Layer 6 of a small transformer language model trained on English Wikipedia (13 layers, counted from 0, width 64).
A neuron's activation on a vector x is SiLU(gate . x) times (in . x), where the dot is the dot product.
The model reads these tokens: "in " "level " "fl" "ight" "." "\n\n" "The " "F" "-" "100 " "was " "en" "vis" "ion" "ed " "during " "the " "late " "194" "0" "s " "as " "a " "high" "er" "-" "performance "

The vector x that enters this layer's MLP at each token. A number n stands for (n - 128) times 0.028.
0 "in ": 113, 133, 137, 95, 108, 103, 103, 128, 113, 145, 142, 154, 120, 150, 128, 71, 117, 178, 138, 141, 143, 116, 123, 175, 145, 122, 104, 82, 90, 120, 148, 151, 130, 168, 150, 81, 120, 57, 131, 161, 130, 150, 128, 63, 123, 58, 69, 87, 166, 106, 114, 134, 142, 143, 75, 132, 142, 109, 135, 136, 118, 81, 72, 135
1 "level ": 123, 174, 183, 60, 152, 108, 133, 150, 133, 213, 80, 96, 145, 129, 121, 148, 128, 116, 120, 122, 100, 128, 109, 151, 100, 116, 69, 124, 117, 140, 133, 110, 86, 121, 122, 108, 97, 138, 104, 84, 124, 117, 114, 49, 164, 120, 86, 103, 157, 113, 70, 107, 171, 127, 98, 121, 163, 102, 112, 150, 133, 98, 114, 125
2 "fl": 115, 205, 141, 20, 115, 76, 200, 95, 160, 114, 113, 136, 161, 84, 140, 131, 133, 116, 144, 161, 141, 122, 110, 169, 122, 157, 73, 126, 141, 137, 150, 129, 124, 104, 140, 122, 107, 64, 97, 93, 140, 112, 162, 95, 136, 133, 101, 122, 125, 139, 107, 186, 129, 118, 112, 136, 78, 96, 153, 154, 134, 108, 133, 119
3 "ight": 144, 186, 152, 38, 148, 109, 145, 166, 146, 117, 161, 82, 95, 120, 103, 153, 162, 119, 193, 134, 156, 124, 105, 120, 117, 87, 97, 120, 54, 143, 154, 128, 129, 149, 137, 68, 110, 177, 132, 82, 168, 131, 125, 69, 132, 134, 95, 141, 154, 145, 147, 130, 106, 106, 128, 99, 124, 152, 143, 140, 140, 132, 146, 104
4 ".": 117, 152, 130, 76, 138, 163, 157, 138, 98, 69, 177, 68, 82, 132, 108, 98, 134, 148, 90, 117, 115, 104, 147, 94, 121, 146, 51, 76, 107, 178, 179, 122, 146, 179, 154, 89, 115, 100, 106, 101, 134, 124, 127, 125, 148, 119, 99, 114, 166, 106, 139, 173, 138, 146, 140, 134, 147, 128, 75, 141, 140, 108, 155, 104
5 "\n\n": 116, 122, 151, 98, 129, 109, 94, 136, 117, 134, 145, 139, 108, 145, 128, 93, 119, 168, 157, 144, 152, 126, 108, 163, 140, 136, 113, 70, 92, 123, 129, 147, 116, 155, 143, 154, 130, 47, 127, 168, 125, 169, 136, 65, 126, 64, 61, 115, 191, 126, 170, 150, 129, 141, 79, 142, 129, 114, 126, 148, 132, 102, 89, 153
6 "The ": 142, 130, 197, 120, 113, 106, 111, 106, 107, 175, 126, 162, 124, 89, 130, 93, 127, 146, 103, 157, 107, 122, 160, 155, 141, 123, 120, 81, 122, 124, 85, 116, 125, 115, 113, 132, 161, 129, 125, 114, 166, 134, 105, 55, 147, 88, 74, 143, 191, 150, 48, 128, 134, 143, 103, 135, 138, 135, 112, 173, 130, 103, 112, 135
7 "F": 167, 107, 225, 35, 138, 130, 169, 101, 124, 125, 150, 165, 162, 66, 148, 96, 130, 127, 108, 134, 121, 121, 153, 156, 95, 128, 69, 145, 133, 130, 86, 156, 123, 125, 127, 155, 96, 125, 122, 94, 138, 141, 133, 82, 141, 126, 99, 116, 127, 126, 133, 172, 147, 85, 136, 108, 104, 123, 152, 132, 110, 100, 160, 166
8 "-": 160, 122, 176, 31, 181, 147, 124, 54, 167, 174, 171, 136, 129, 102, 133, 109, 151, 176, 158, 77, 122, 124, 143, 116, 138, 123, 93, 161, 110, 128, 130, 121, 172, 129, 127, 150, 122, 152, 112, 112, 125, 101, 135, 84, 85, 81, 95, 146, 129, 135, 105, 81, 161, 111, 150, 126, 140, 82, 119, 142, 145, 113, 169, 140
9 "100 ": 177, 101, 136, 66, 147, 133, 108, 109, 147, 167, 127, 138, 126, 107, 117, 135, 97, 139, 129, 120, 114, 125, 135, 162, 116, 124, 114, 116, 125, 137, 148, 130, 147, 112, 138, 155, 108, 186, 136, 71, 90, 122, 149, 39, 137, 47, 108, 125, 125, 170, 70, 151, 191, 129, 125, 125, 138, 131, 81, 188, 125, 113, 171, 117
10 "was ": 161, 183, 135, 106, 133, 95, 69, 86, 81, 147, 120, 143, 143, 148, 164, 188, 160, 129, 128, 105, 149, 119, 161, 113, 151, 127, 69, 88, 128, 106, 98, 109, 147, 82, 166, 81, 126, 111, 125, 71, 139, 134, 147, 84, 123, 77, 105, 163, 120, 154, 92, 146, 176, 108, 150, 90, 155, 150, 107, 144, 74, 95, 110, 122
11 "en": 102, 140, 114, 56, 185, 98, 176, 113, 147, 146, 90, 143, 102, 106, 134, 119, 119, 143, 203, 101, 110, 133, 141, 136, 121, 133, 153, 107, 110, 114, 122, 150, 122, 80, 136, 81, 180, 98, 120, 105, 148, 172, 206, 128, 107, 108, 104, 142, 107, 130, 188, 123, 140, 120, 133, 128, 111, 180, 119, 162, 71, 94, 136, 137
12 "vis": 102, 169, 150, 92, 100, 122, 128, 89, 126, 107, 180, 157, 96, 131, 122, 184, 148, 136, 152, 136, 113, 128, 177, 82, 148, 195, 165, 145, 103, 108, 122, 106, 101, 117, 149, 121, 102, 134, 85, 71, 121, 133, 162, 97, 180, 187, 161, 113, 132, 95, 161, 177, 106, 101, 116, 155, 152, 91, 139, 177, 118, 140, 104, 134
13 "ion": 120, 189, 105, 85, 94, 121, 124, 193, 158, 115, 164, 81, 56, 141, 76, 136, 180, 144, 133, 93, 129, 116, 126, 65, 142, 123, 116, 156, 76, 105, 78, 137, 90, 134, 131, 115, 141, 165, 135, 74, 147, 117, 154, 102, 130, 168, 132, 115, 143, 92, 133, 154, 151, 96, 102, 106, 147, 115, 104, 152, 140, 138, 119, 94
14 "ed ": 90, 218, 152, 107, 102, 102, 143, 148, 64, 125, 139, 121, 106, 132, 113, 166, 120, 103, 71, 133, 106, 128, 125, 141, 128, 133, 142, 79, 129, 154, 102, 125, 136, 106, 159, 105, 122, 97, 83, 121, 148, 119, 134, 58, 144, 127, 58, 95, 130, 129, 69, 116, 149, 99, 126, 110, 148, 76, 91, 154, 118, 106, 113, 122
15 "during ": 125, 180, 143, 102, 117, 129, 102, 149, 108, 166, 106, 162, 118, 142, 117, 122, 132, 122, 127, 148, 121, 76, 121, 195, 118, 135, 65, 112, 96, 145, 92, 135, 158, 127, 147, 121, 109, 67, 126, 24, 163, 117, 129, 102, 142, 41, 110, 103, 154, 98, 70, 110, 159, 137, 111, 136, 149, 143, 151, 125, 138, 76, 114, 126
16 "the ": 134, 128, 170, 75, 106, 118, 147, 110, 118, 158, 127, 161, 121, 102, 134, 103, 84, 146, 121, 133, 111, 129, 132, 146, 136, 150, 134, 123, 88, 104, 86, 100, 153, 143, 130, 96, 129, 128, 148, 111, 174, 141, 99, 57, 113, 63, 73, 159, 190, 93, 57, 109, 140, 166, 129, 111, 139, 127, 140, 145, 120, 73, 101, 131
17 "late ": 163, 111, 149, 22, 93, 149, 212, 126, 111, 178, 128, 136, 137, 125, 117, 95, 93, 120, 111, 133, 108, 138, 132, 160, 126, 154, 105, 122, 120, 145, 64, 128, 153, 150, 132, 111, 138, 125, 140, 96, 171, 144, 111, 69, 129, 53, 92, 160, 136, 135, 80, 82, 118, 114, 113, 117, 159, 146, 132, 151, 129, 63, 136, 121
18 "194": 139, 116, 138, 103, 114, 107, 169, 139, 101, 154, 103, 144, 179, 151, 92, 176, 75, 121, 127, 135, 137, 126, 103, 73, 86, 145, 60, 123, 143, 121, 112, 110, 168, 115, 95, 116, 99, 157, 155, 30, 140, 131, 92, 90, 110, 84, 104, 166, 144, 130, 144, 158, 179, 83, 117, 112, 144, 125, 71, 147, 145, 69, 127, 127
19 "0": 141, 107, 133, 115, 144, 132, 157, 141, 133, 102, 148, 112, 142, 119, 123, 171, 110, 169, 114, 151, 134, 145, 154, 114, 101, 171, 75, 146, 103, 124, 58, 75, 161, 151, 112, 50, 71, 145, 137, 129, 134, 129, 130, 107, 138, 117, 69, 115, 165, 116, 118, 165, 203, 130, 150, 129, 167, 169, 131, 153, 148, 91, 151, 87
20 "s ": 130, 164, 138, 68, 169, 125, 136, 133, 121, 129, 122, 115, 97, 117, 98, 145, 106, 136, 101, 109, 123, 150, 136, 157, 135, 129, 97, 127, 122, 137, 86, 65, 162, 89, 105, 99, 102, 143, 99, 154, 121, 130, 113, 95, 134, 74, 62, 136, 157, 127, 56, 168, 205, 149, 139, 118, 162, 178, 143, 131, 121, 66, 117, 109
21 "as ": 141, 187, 173, 123, 132, 97, 86, 95, 134, 131, 108, 123, 104, 119, 129, 129, 88, 111, 104, 121, 125, 109, 145, 153, 132, 143, 88, 134, 119, 130, 60, 139, 133, 66, 134, 59, 120, 90, 123, 57, 129, 152, 140, 109, 147, 71, 104, 147, 169, 109, 65, 105, 164, 106, 124, 130, 192, 157, 142, 120, 127, 91, 126, 116
22 "a ": 128, 139, 148, 122, 112, 104, 107, 115, 129, 166, 111, 151, 145, 99, 105, 109, 83, 134, 87, 81, 75, 129, 155, 113, 112, 136, 123, 135, 99, 119, 79, 160, 142, 118, 145, 71, 141, 122, 129, 72, 163, 162, 161, 93, 113, 59, 70, 156, 126, 118, 57, 115, 187, 139, 144, 129, 145, 152, 130, 164, 116, 80, 119, 133
23 "high": 179, 172, 164, 96, 156, 97, 158, 114, 134, 130, 137, 119, 156, 120, 155, 131, 133, 111, 163, 137, 79, 183, 151, 97, 102, 143, 83, 133, 89, 139, 117, 131, 111, 122, 118, 69, 144, 158, 131, 138, 174, 148, 128, 39, 109, 105, 142, 128, 96, 156, 131, 103, 152, 64, 146, 114, 129, 137, 118, 175, 123, 89, 93, 93
24 "er": 106, 168, 135, 102, 185, 121, 162, 138, 148, 59, 152, 124, 120, 119, 101, 83, 109, 147, 128, 95, 90, 153, 167, 99, 78, 133, 118, 111, 107, 122, 108, 92, 155, 71, 152, 109, 167, 208, 131, 123, 110, 161, 138, 53, 94, 121, 124, 142, 77, 133, 142, 160, 111, 135, 133, 140, 122, 129, 98, 162, 139, 93, 127, 102
25 "-": 135, 176, 154, 86, 170, 129, 135, 117, 101, 54, 113, 129, 127, 127, 134, 125, 132, 115, 140, 82, 78, 130, 162, 98, 161, 114, 97, 135, 115, 147, 114, 88, 150, 118, 139, 87, 146, 159, 118, 111, 128, 128, 142, 75, 85, 79, 98, 138, 103, 101, 73, 158, 113, 117, 152, 136, 146, 66, 87, 182, 154, 84, 164, 125
26 "performance ": 114, 199, 161, 81, 175, 107, 145, 133, 132, 132, 109, 130, 116, 133, 118, 110, 109, 117, 128, 113, 101, 105, 165, 148, 119, 131, 111, 126, 110, 130, 81, 129, 121, 101, 149, 128, 124, 191, 120, 83, 100, 111, 130, 6, 162, 94, 126, 133, 123, 155, 43, 107, 158, 140, 108, 103, 144, 121, 109, 158, 113, 123, 123, 134

Each question shows the input weights of one neuron of the MLP. A number n stands for (n - 128) times 0.0045.

n48 gate: 74, 137, 127, 136, 157, 122, 128, 135, 136, 118, 120, 156, 101, 155, 172, 167, 72, 129, 181, 162, 99, 104, 149, 138, 144, 168, 171, 133, 136, 118, 164, 103, 154, 132, 102, 88, 112, 108, 187, 115, 125, 125, 142, 113, 115, 119, 126, 136, 111, 145, 154, 133, 139, 107, 123, 111, 144, 121, 95, 53, 136, 100, 107, 140
n48 in: 157, 102, 159, 141, 189, 139, 133, 108, 104, 122, 132, 127, 123, 136, 135, 130, 118, 126, 123, 84, 148, 136, 138, 132, 117, 120, 120, 95, 156, 119, 152, 86, 142, 111, 99, 142, 104, 142, 120, 155, 117, 94, 134, 106, 106, 112, 119, 138, 103, 160, 118, 128, 97, 129, 136, 166, 120, 177, 119, 115, 177, 110, 94, 119
Its two highest activations, in order, are on tokens 13 "ion", 18 "194"

n102 gate: 135, 134, 129, 172, 172, 155, 179, 182, 144, 132, 96, 144, 125, 123, 135, 118, 147, 73, 148, 203, 135, 86, 149, 103, 186, 131, 153, 132, 131, 155, 125, 184, 116, 94, 134, 80, 117, 120, 146, 136, 135, 108, 154, 124, 141, 128, 121, 167, 111, 56, 179, 108, 118, 138, 148, 55, 122, 126, 140, 180, 127, 139, 122, 116
n102 in: 114, 142, 143, 147, 112, 132, 161, 130, 112, 144, 76, 126, 127, 125, 115, 116, 101, 118, 109, 161, 143, 140, 97, 137, 113, 135, 101, 77, 141, 167, 121, 134, 136, 110, 139, 121, 183, 103, 103, 131, 142, 115, 140, 111, 161, 115, 128, 139, 120, 135, 132, 125, 168, 127, 146, 126, 121, 118, 155, 162, 93, 136, 108, 151
On which token does it fire most? 11 "en"

n83 gate: 169, 80, 127, 123, 123, 123, 142, 129, 138, 149, 140, 124, 134, 122, 110, 75, 118, 155, 98, 134, 111, 123, 91, 100, 110, 151, 146, 129, 119, 137, 147, 110, 115, 118, 105, 143, 114, 138, 123, 158, 81, 100, 108, 148, 95, 115, 125, 130, 93, 107, 102, 114, 123, 136, 88, 91, 155, 144, 102, 157, 107, 128, 124, 156
n83 in: 152, 113, 127, 154, 119, 121, 130, 121, 133, 121, 147, 174, 143, 152, 119, 126, 130, 142, 94, 101, 133, 153, 68, 159, 130, 138, 138, 102, 145, 152, 109, 132, 124, 140, 98, 124, 126, 140, 122, 142, 105, 149, 155, 154, 106, 91, 128, 129, 88, 135, 75, 111, 123, 135, 132, 183, 162, 147, 120, 136, 129, 123, 127, 128
On which token does it fire most? 3 "ight"

n168 gate: 170, 97, 117, 172, 85, 168, 118, 111, 163, 122, 139, 94, 141, 186, 167, 109, 118, 83, 114, 130, 206, 100, 116, 155, 125, 173, 121, 114, 124, 147, 158, 119, 167, 182, 146, 81, 105, 115, 100, 196, 129, 130, 140, 139, 95, 165, 131, 83, 136, 120, 165, 130, 153, 158, 123, 110, 141, 129, 86, 110, 104, 131, 95, 108
n168 in: 156, 153, 110, 137, 141, 144, 163, 122, 144, 107, 134, 118, 142, 118, 156, 99, 122, 134, 127, 108, 177, 119, 139, 138, 126, 144, 106, 125, 169, 124, 155, 141, 115, 174, 138, 148, 161, 85, 151, 104, 120, 134, 111, 150, 142, 134, 109, 162, 134, 133, 158, 116, 77, 149, 134, 124, 137, 104, 135, 154, 143, 74, 88, 110
Its two highest activations, in order, are on tokens 4 ".", 0 "in "

n75 gate: 84, 122, 158, 167, 100, 96, 112, 106, 130, 116, 96, 74, 71, 113, 127, 103, 135, 132, 138, 126, 137, 70, 113, 138, 153, 119, 109, 159, 163, 134, 99, 119, 137, 119, 106, 90, 151, 108, 142, 155, 150, 166, 133, 141, 140, 139, 125, 140, 142, 182, 137, 95, 155, 138, 148, 152, 112, 172, 73, 140, 93, 112, 100, 185
n75 in: 86, 95, 142, 115, 125, 132, 151, 102, 154, 129, 161, 121, 91, 125, 104, 114, 102, 130, 108, 59, 143, 108, 175, 149, 102, 116, 139, 165, 159, 154, 119, 142, 126, 102, 102, 77, 171, 140, 108, 139, 144, 132, 144, 166, 139, 179, 125, 169, 111, 142, 151, 106, 107, 134, 139, 129, 158, 106, 129, 141, 141, 116, 130, 144
On which token does it fire most? 11 "en"

n125 gate: 163, 93, 114, 139, 140, 126, 98, 80, 96, 173, 112, 119, 118, 113, 153, 155, 117, 138, 159, 138, 125, 117, 125, 158, 106, 104, 138, 95, 160, 96, 123, 172, 119, 147, 135, 148, 146, 134, 70, 145, 91, 129, 146, 132, 135, 81, 122, 138, 155, 124, 90, 117, 150, 144, 159, 99, 170, 148, 104, 131, 150, 97, 111, 139
n125 in: 128, 139, 154, 119, 117, 118, 141, 134, 139, 175, 147, 148, 139, 108, 137, 106, 102, 109, 126, 119, 115, 109, 141, 123, 124, 136, 122, 151, 147, 120, 98, 144, 111, 94, 135, 110, 137, 119, 130, 132, 103, 95, 161, 128, 115, 133, 120, 153, 126, 129, 160, 139, 111, 126, 125, 102, 131, 144, 172, 155, 101, 118, 125, 119
Its two highest activations, in order, are on tokens 22 "a ", 21 "as "

n130 gate: 131, 177, 127, 163, 165, 103, 155, 96, 136, 102, 139, 91, 118, 143, 116, 81, 131, 109, 100, 150, 144, 126, 135, 71, 153, 121, 182, 93, 143, 181, 179, 124, 113, 122, 134, 132, 155, 133, 94, 190, 134, 158, 134, 130, 110, 132, 113, 180, 164, 94, 133, 137, 139, 141, 135, 154, 116, 138, 122, 135, 137, 161, 114, 95
n130 in: 125, 158, 124, 108, 126, 100, 148, 103, 110, 120, 71, 95, 167, 149, 128, 130, 145, 137, 97, 124, 167, 107, 118, 129, 176, 134, 105, 120, 120, 138, 159, 103, 134, 123, 127, 122, 124, 127, 128, 148, 106, 122, 135, 117, 103, 150, 145, 94, 85, 157, 139, 95, 153, 130, 150, 84, 96, 117, 118, 171, 128, 159, 185, 140
On which token does it fire most? 16 "the "

n175 gate: 132, 103, 103, 161, 100, 162, 92, 114, 69, 160, 10, 81, 127, 127, 170, 66, 67, 134, 122, 101, 105, 109, 112, 160, 115, 156, 99, 174, 128, 78, 114, 160, 137, 110, 143, 107, 102, 70, 170, 100, 173, 133, 102, 157, 141, 105, 138, 107, 148, 144, 116, 111, 150, 159, 151, 109, 167, 155, 126, 126, 123, 135, 126, 146
n175 in: 150, 99, 114, 151, 153, 116, 141, 103, 114, 133, 83, 154, 92, 125, 142, 104, 87, 140, 110, 152, 102, 123, 148, 157, 122, 109, 105, 88, 125, 148, 125, 174, 153, 114, 110, 121, 124, 128, 100, 120, 113, 128, 169, 118, 137, 152, 118, 151, 112, 123, 120, 160, 136, 125, 152, 151, 172, 155, 136, 68, 146, 174, 118, 95
Its three highest activations, in order, are on tokens 21 "as ", 22 "a ", 15 "during "

n167 gate: 154, 139, 133, 143, 135, 144, 141, 113, 121, 110, 110, 103, 115, 142, 104, 132, 73, 150, 106, 132, 151, 115, 100, 83, 127, 142, 146, 119, 152, 131, 88, 87, 143, 172, 94, 138, 105, 111, 160, 156, 127, 141, 143, 112, 127, 108, 95, 126, 123, 104, 122, 116, 157, 133, 111, 121, 149, 171, 115, 116, 135, 93, 122, 110
n167 in: 115, 136, 113, 111, 154, 144, 142, 110, 125, 149, 151, 141, 145, 118, 131, 147, 149, 110, 151, 98, 116, 111, 169, 127, 153, 141, 192, 140, 134, 181, 152, 139, 121, 125, 164, 126, 167, 126, 132, 116, 127, 124, 143, 111, 110, 139, 141, 164, 154, 132, 131, 124, 76, 126, 116, 116, 151, 129, 131, 166, 141, 131, 139, 102
On which token does it fire most, and how strongly? 17 "late ", at about 0.42

n113 gate: 121, 162, 134, 122, 144, 147, 122, 86, 122, 88, 104, 149, 161, 120, 141, 85, 147, 98, 150, 142, 140, 112, 147, 98, 154, 123, 115, 103, 177, 165, 149, 118, 131, 119, 144, 106, 136, 107, 155, 124, 157, 109, 93, 143, 112, 95, 118, 134, 112, 115, 104, 103, 128, 139, 148, 142, 114, 94, 92, 98, 75, 121, 101, 135
n113 in: 144, 145, 157, 108, 126, 130, 124, 102, 148, 159, 182, 149, 145, 181, 136, 120, 154, 141, 137, 149, 112, 185, 165, 122, 133, 128, 155, 130, 170, 108, 104, 138, 102, 104, 105, 107, 130, 95, 166, 153, 129, 103, 143, 158, 137, 129, 162, 137, 103, 110, 128, 143, 148, 110, 149, 121, 142, 126, 144, 113, 109, 110, 130, 120
On which token does it fire most? 10 "was "

n25 gate: 153, 154, 125, 121, 139, 150, 131, 139, 97, 131, 147, 123, 148, 144, 179, 93, 147, 141, 168, 149, 117, 88, 119, 94, 97, 130, 153, 144, 98, 160, 179, 160, 96, 115, 155, 154, 80, 138, 125, 101, 165, 148, 127, 125, 85, 105, 157, 136, 93, 156, 122, 67, 129, 128, 145, 127, 68, 131, 136, 111, 145, 99, 148, 143
n25 in: 157, 106, 130, 135, 112, 85, 126, 157, 133, 103, 106, 122, 147, 201, 97, 152, 144, 132, 119, 105, 137, 140, 82, 177, 81, 154, 138, 157, 108, 130, 151, 116, 144, 104, 112, 142, 146, 134, 132, 117, 96, 108, 140, 132, 129, 153, 137, 124, 176, 81, 130, 108, 115, 108, 102, 127, 139, 140, 154, 138, 95, 121, 141, 103
On which token does it fire most? 6 "The "

n51 gate: 114, 130, 94, 127, 125, 82, 96, 155, 111, 110, 84, 109, 140, 167, 133, 110, 114, 129, 130, 216, 113, 105, 120, 126, 135, 143, 127, 118, 125, 116, 79, 134, 111, 139, 145, 126, 126, 119, 123, 134, 150, 164, 130, 126, 201, 111, 122, 126, 132, 176, 136, 124, 129, 164, 144, 90, 173, 83, 137, 116, 111, 136, 66, 168
n51 in: 115, 184, 143, 111, 135, 123, 120, 145, 131, 108, 151, 134, 139, 138, 126, 137, 129, 95, 105, 119, 161, 154, 125, 79, 114, 89, 127, 95, 124, 130, 128, 151, 128, 176, 104, 151, 134, 152, 115, 107, 132, 118, 136, 124, 127, 145, 118, 94, 112, 127, 155, 134, 92, 133, 102, 155, 108, 99, 99, 154, 116, 127, 108, 95
Its two highest activations, in order, are on tokens 14 "ed ", 5 "\n\n"

n68 gate: 119, 163, 133, 131, 166, 109, 155, 133, 149, 96, 68, 134, 108, 170, 138, 80, 127, 127, 166, 171, 82, 159, 131, 119, 141, 170, 130, 159, 145, 106, 83, 144, 100, 127, 125, 94, 106, 112, 131, 123, 122, 174, 132, 131, 175, 118, 140, 133, 81, 152, 170, 141, 120, 142, 118, 121, 142, 152, 143, 142, 158, 116, 88, 156
n68 in: 103, 110, 142, 130, 142, 147, 124, 69, 164, 131, 145, 123, 139, 107, 132, 133, 157, 91, 93, 159, 177, 135, 139, 147, 147, 123, 115, 148, 133, 144, 121, 140, 129, 133, 90, 108, 182, 149, 171, 120, 137, 111, 116, 98, 134, 150, 131, 118, 101, 117, 144, 132, 111, 130, 152, 120, 130, 163, 125, 99, 120, 135, 164, 120
On which token does it fire most, and how strongly? 14 "ed ", at about 0.25

n26 gate: 130, 86, 135, 146, 97, 86, 110, 150, 126, 114, 152, 129, 66, 120, 142, 120, 125, 136, 153, 188, 146, 103, 67, 122, 132, 106, 147, 112, 151, 137, 122, 130, 156, 146, 102, 136, 83, 134, 157, 114, 132, 121, 99, 144, 94, 130, 148, 123, 143, 100, 130, 104, 154, 112, 97, 113, 130, 173, 153, 107, 152, 132, 116, 139
n26 in: 148, 97, 130, 116, 124, 124, 126, 143, 145, 156, 151, 123, 143, 124, 123, 154, 139, 127, 109, 90, 154, 123, 131, 104, 176, 147, 115, 127, 157, 138, 128, 106, 168, 132, 128, 125, 101, 149, 151, 100, 172, 133, 112, 161, 147, 130, 140, 150, 169, 135, 145, 128, 160, 132, 100, 123, 158, 131, 101, 106, 159, 129, 118, 135
On which token does it fire most? 18 "194"

n89 gate: 143, 140, 151, 159, 81, 125, 94, 143, 86, 117, 82, 167, 168, 145, 165, 111, 113, 136, 101, 178, 134, 56, 131, 172, 164, 128, 100, 80, 125, 101, 130, 167, 104, 120, 138, 109, 159, 91, 111, 156, 110, 173, 160, 98, 146, 103, 86, 125, 125, 147, 160, 137, 101, 123, 122, 164, 183, 121, 155, 158, 117, 98, 58, 138
n89 in: 110, 109, 146, 145, 127, 147, 71, 109, 126, 151, 96, 144, 172, 115, 113, 121, 137, 127, 115, 131, 163, 105, 130, 134, 173, 146, 133, 93, 116, 103, 135, 125, 147, 152, 162, 112, 111, 120, 121, 176, 162, 120, 126, 101, 136, 99, 117, 116, 157, 189, 171, 119, 145, 168, 128, 121, 158, 134, 126, 137, 114, 123, 61, 131
On which token does it fire most? 0 "in "

n38 gate: 125, 105, 131, 136, 134, 99, 121, 117, 115, 93, 108, 125, 168, 172, 138, 123, 104, 120, 136, 159, 112, 153, 95, 99, 108, 148, 101, 121, 155, 126, 91, 123, 94, 110, 124, 141, 144, 161, 90, 110, 111, 110, 103, 119, 126, 116, 121, 77, 120, 130, 133, 119, 111, 142, 106, 135, 175, 121, 106, 109, 132, 134, 134, 125
n38 in: 129, 120, 137, 124, 125, 161, 92, 111, 145, 124, 173, 145, 104, 138, 115, 149, 148, 84, 75, 141, 152, 119, 125, 141, 133, 136, 141, 127, 115, 86, 147, 151, 110, 110, 127, 130, 130, 157, 164, 104, 148, 123, 110, 154, 120, 124, 121, 170, 126, 155, 104, 123, 153, 133, 135, 168, 139, 135, 113, 165, 125, 182, 138, 119
On which token does it fire most? 11 "en"

n77 gate: 118, 107, 131, 127, 136, 135, 134, 124, 100, 133, 119, 126, 126, 47, 124, 112, 133, 108, 174, 126, 126, 121, 122, 107, 122, 124, 185, 86, 158, 176, 160, 117, 134, 123, 136, 156, 121, 112, 126, 151, 162, 125, 150, 185, 86, 109, 110, 149, 145, 135, 115, 99, 131, 156, 91, 138, 95, 134, 162, 163, 117, 121, 154, 134
n77 in: 84, 116, 152, 110, 120, 136, 132, 164, 140, 113, 145, 110, 133, 113, 124, 110, 157, 139, 134, 89, 124, 125, 137, 138, 88, 164, 99, 94, 123, 98, 126, 134, 162, 162, 125, 104, 141, 129, 95, 116, 118, 108, 62, 123, 159, 141, 154, 151, 126, 67, 150, 133, 109, 159, 142, 128, 149, 150, 142, 130, 120, 138, 114, 144
On which token does it fire most, and how strongly? 10 "was ", at about 0.18

n162 gate: 145, 144, 119, 134, 182, 150, 156, 146, 108, 146, 117, 105, 105, 120, 145, 119, 87, 108, 129, 128, 133, 163, 124, 116, 141, 135, 96, 144, 126, 157, 138, 87, 113, 140, 142, 135, 155, 152, 98, 115, 138, 135, 119, 115, 80, 128, 156, 118, 143, 119, 114, 143, 121, 168, 119, 137, 150, 109, 106, 116, 132, 149, 153, 108
n162 in: 145, 128, 116, 140, 148, 96, 142, 168, 122, 97, 140, 105, 157, 109, 125, 87, 93, 87, 115, 152, 103, 155, 106, 134, 77, 130, 129, 119, 133, 134, 161, 130, 142, 157, 129, 115, 140, 109, 133, 130, 145, 146, 120, 123, 171, 128, 138, 129, 82, 144, 146, 159, 104, 114, 175, 146, 131, 136, 123, 121, 93, 129, 131, 102
On which token does it fire most? 24 "er"

n117 gate: 104, 140, 123, 148, 126, 143, 115, 157, 150, 156, 127, 123, 125, 79, 154, 153, 94, 116, 124, 183, 148, 160, 158, 148, 138, 117, 94, 164, 156, 108, 154, 103, 86, 159, 116, 134, 74, 156, 175, 150, 143, 137, 166, 120, 101, 125, 130, 152, 151, 163, 142, 145, 157, 137, 130, 139, 161, 139, 142, 119, 114, 86, 132, 51
n117 in: 102, 125, 140, 121, 143, 115, 135, 131, 161, 93, 139, 154, 106, 123, 104, 138, 72, 141, 81, 115, 183, 131, 78, 131, 94, 125, 132, 108, 74, 128, 133, 110, 156, 124, 103, 109, 94, 123, 123, 149, 139, 93, 161, 111, 161, 151, 123, 140, 110, 96, 138, 115, 138, 150, 158, 141, 150, 141, 126, 98, 125, 126, 125, 177
On which token does it fire most? 19 "0"

n84 gate: 175, 162, 135, 127, 129, 138, 109, 88, 139, 163, 119, 141, 168, 193, 149, 151, 83, 117, 93, 162, 145, 123, 159, 156, 133, 108, 90, 190, 90, 150, 141, 126, 102, 104, 144, 101, 129, 108, 140, 115, 167, 135, 111, 129, 159, 110, 116, 108, 122, 129, 129, 117, 85, 136, 161, 137, 106, 96, 136, 140, 129, 110, 99, 123
n84 in: 106, 142, 102, 132, 124, 114, 102, 94, 139, 98, 182, 103, 110, 124, 142, 118, 119, 142, 128, 128, 99, 107, 141, 129, 115, 131, 152, 81, 118, 132, 126, 139, 150, 123, 128, 128, 121, 93, 99, 98, 126, 95, 154, 130, 155, 119, 138, 70, 108, 128, 140, 115, 135, 160, 160, 139, 98, 136, 151, 93, 125, 136, 119, 102
On which token does it fire most, and how strongly? 15 "during ", at about 0.99

n15 gate: 86, 95, 128, 119, 118, 161, 120, 148, 66, 109, 62, 154, 151, 119, 158, 161, 95, 175, 91, 160, 139, 155, 133, 128, 84, 163, 121, 106, 142, 120, 141, 118, 90, 156, 118, 123, 97, 110, 124, 138, 129, 137, 140, 115, 163, 140, 144, 160, 156, 100, 133, 44, 127, 110, 169, 114, 164, 103, 163, 138, 145, 75, 83, 119
n15 in: 168, 146, 155, 140, 148, 157, 145, 110, 143, 161, 162, 140, 103, 107, 148, 84, 103, 146, 162, 92, 113, 141, 137, 141, 202, 159, 169, 109, 125, 133, 112, 121, 136, 149, 126, 135, 97, 150, 171, 120, 107, 138, 137, 115, 138, 84, 100, 151, 122, 117, 121, 109, 108, 91, 128, 107, 149, 143, 139, 99, 137, 122, 107, 154
On which token does it fire most, and how strongly? 16 "the ", at about 1.7

n79 gate: 134, 103, 115, 158, 75, 117, 134, 128, 128, 137, 73, 110, 138, 143, 175, 117, 133, 115, 149, 145, 131, 113, 123, 140, 95, 145, 145, 90, 171, 82, 115, 144, 97, 122, 157, 115, 117, 94, 112, 122, 116, 173, 108, 140, 181, 127, 139, 101, 107, 145, 134, 143, 148, 138, 118, 169, 111, 140, 125, 82, 134, 128, 82, 189
n79 in: 156, 153, 100, 101, 144, 152, 153, 136, 164, 117, 162, 164, 118, 118, 87, 126, 147, 127, 80, 104, 128, 150, 144, 141, 117, 136, 142, 130, 107, 149, 130, 140, 140, 130, 98, 114, 110, 161, 105, 124, 88, 134, 102, 140, 135, 136, 143, 111, 102, 139, 146, 163, 140, 120, 138, 91, 152, 82, 187, 129, 130, 143, 129, 155
On which token does it fire most, and how strongly? 16 "the ", at about 0.2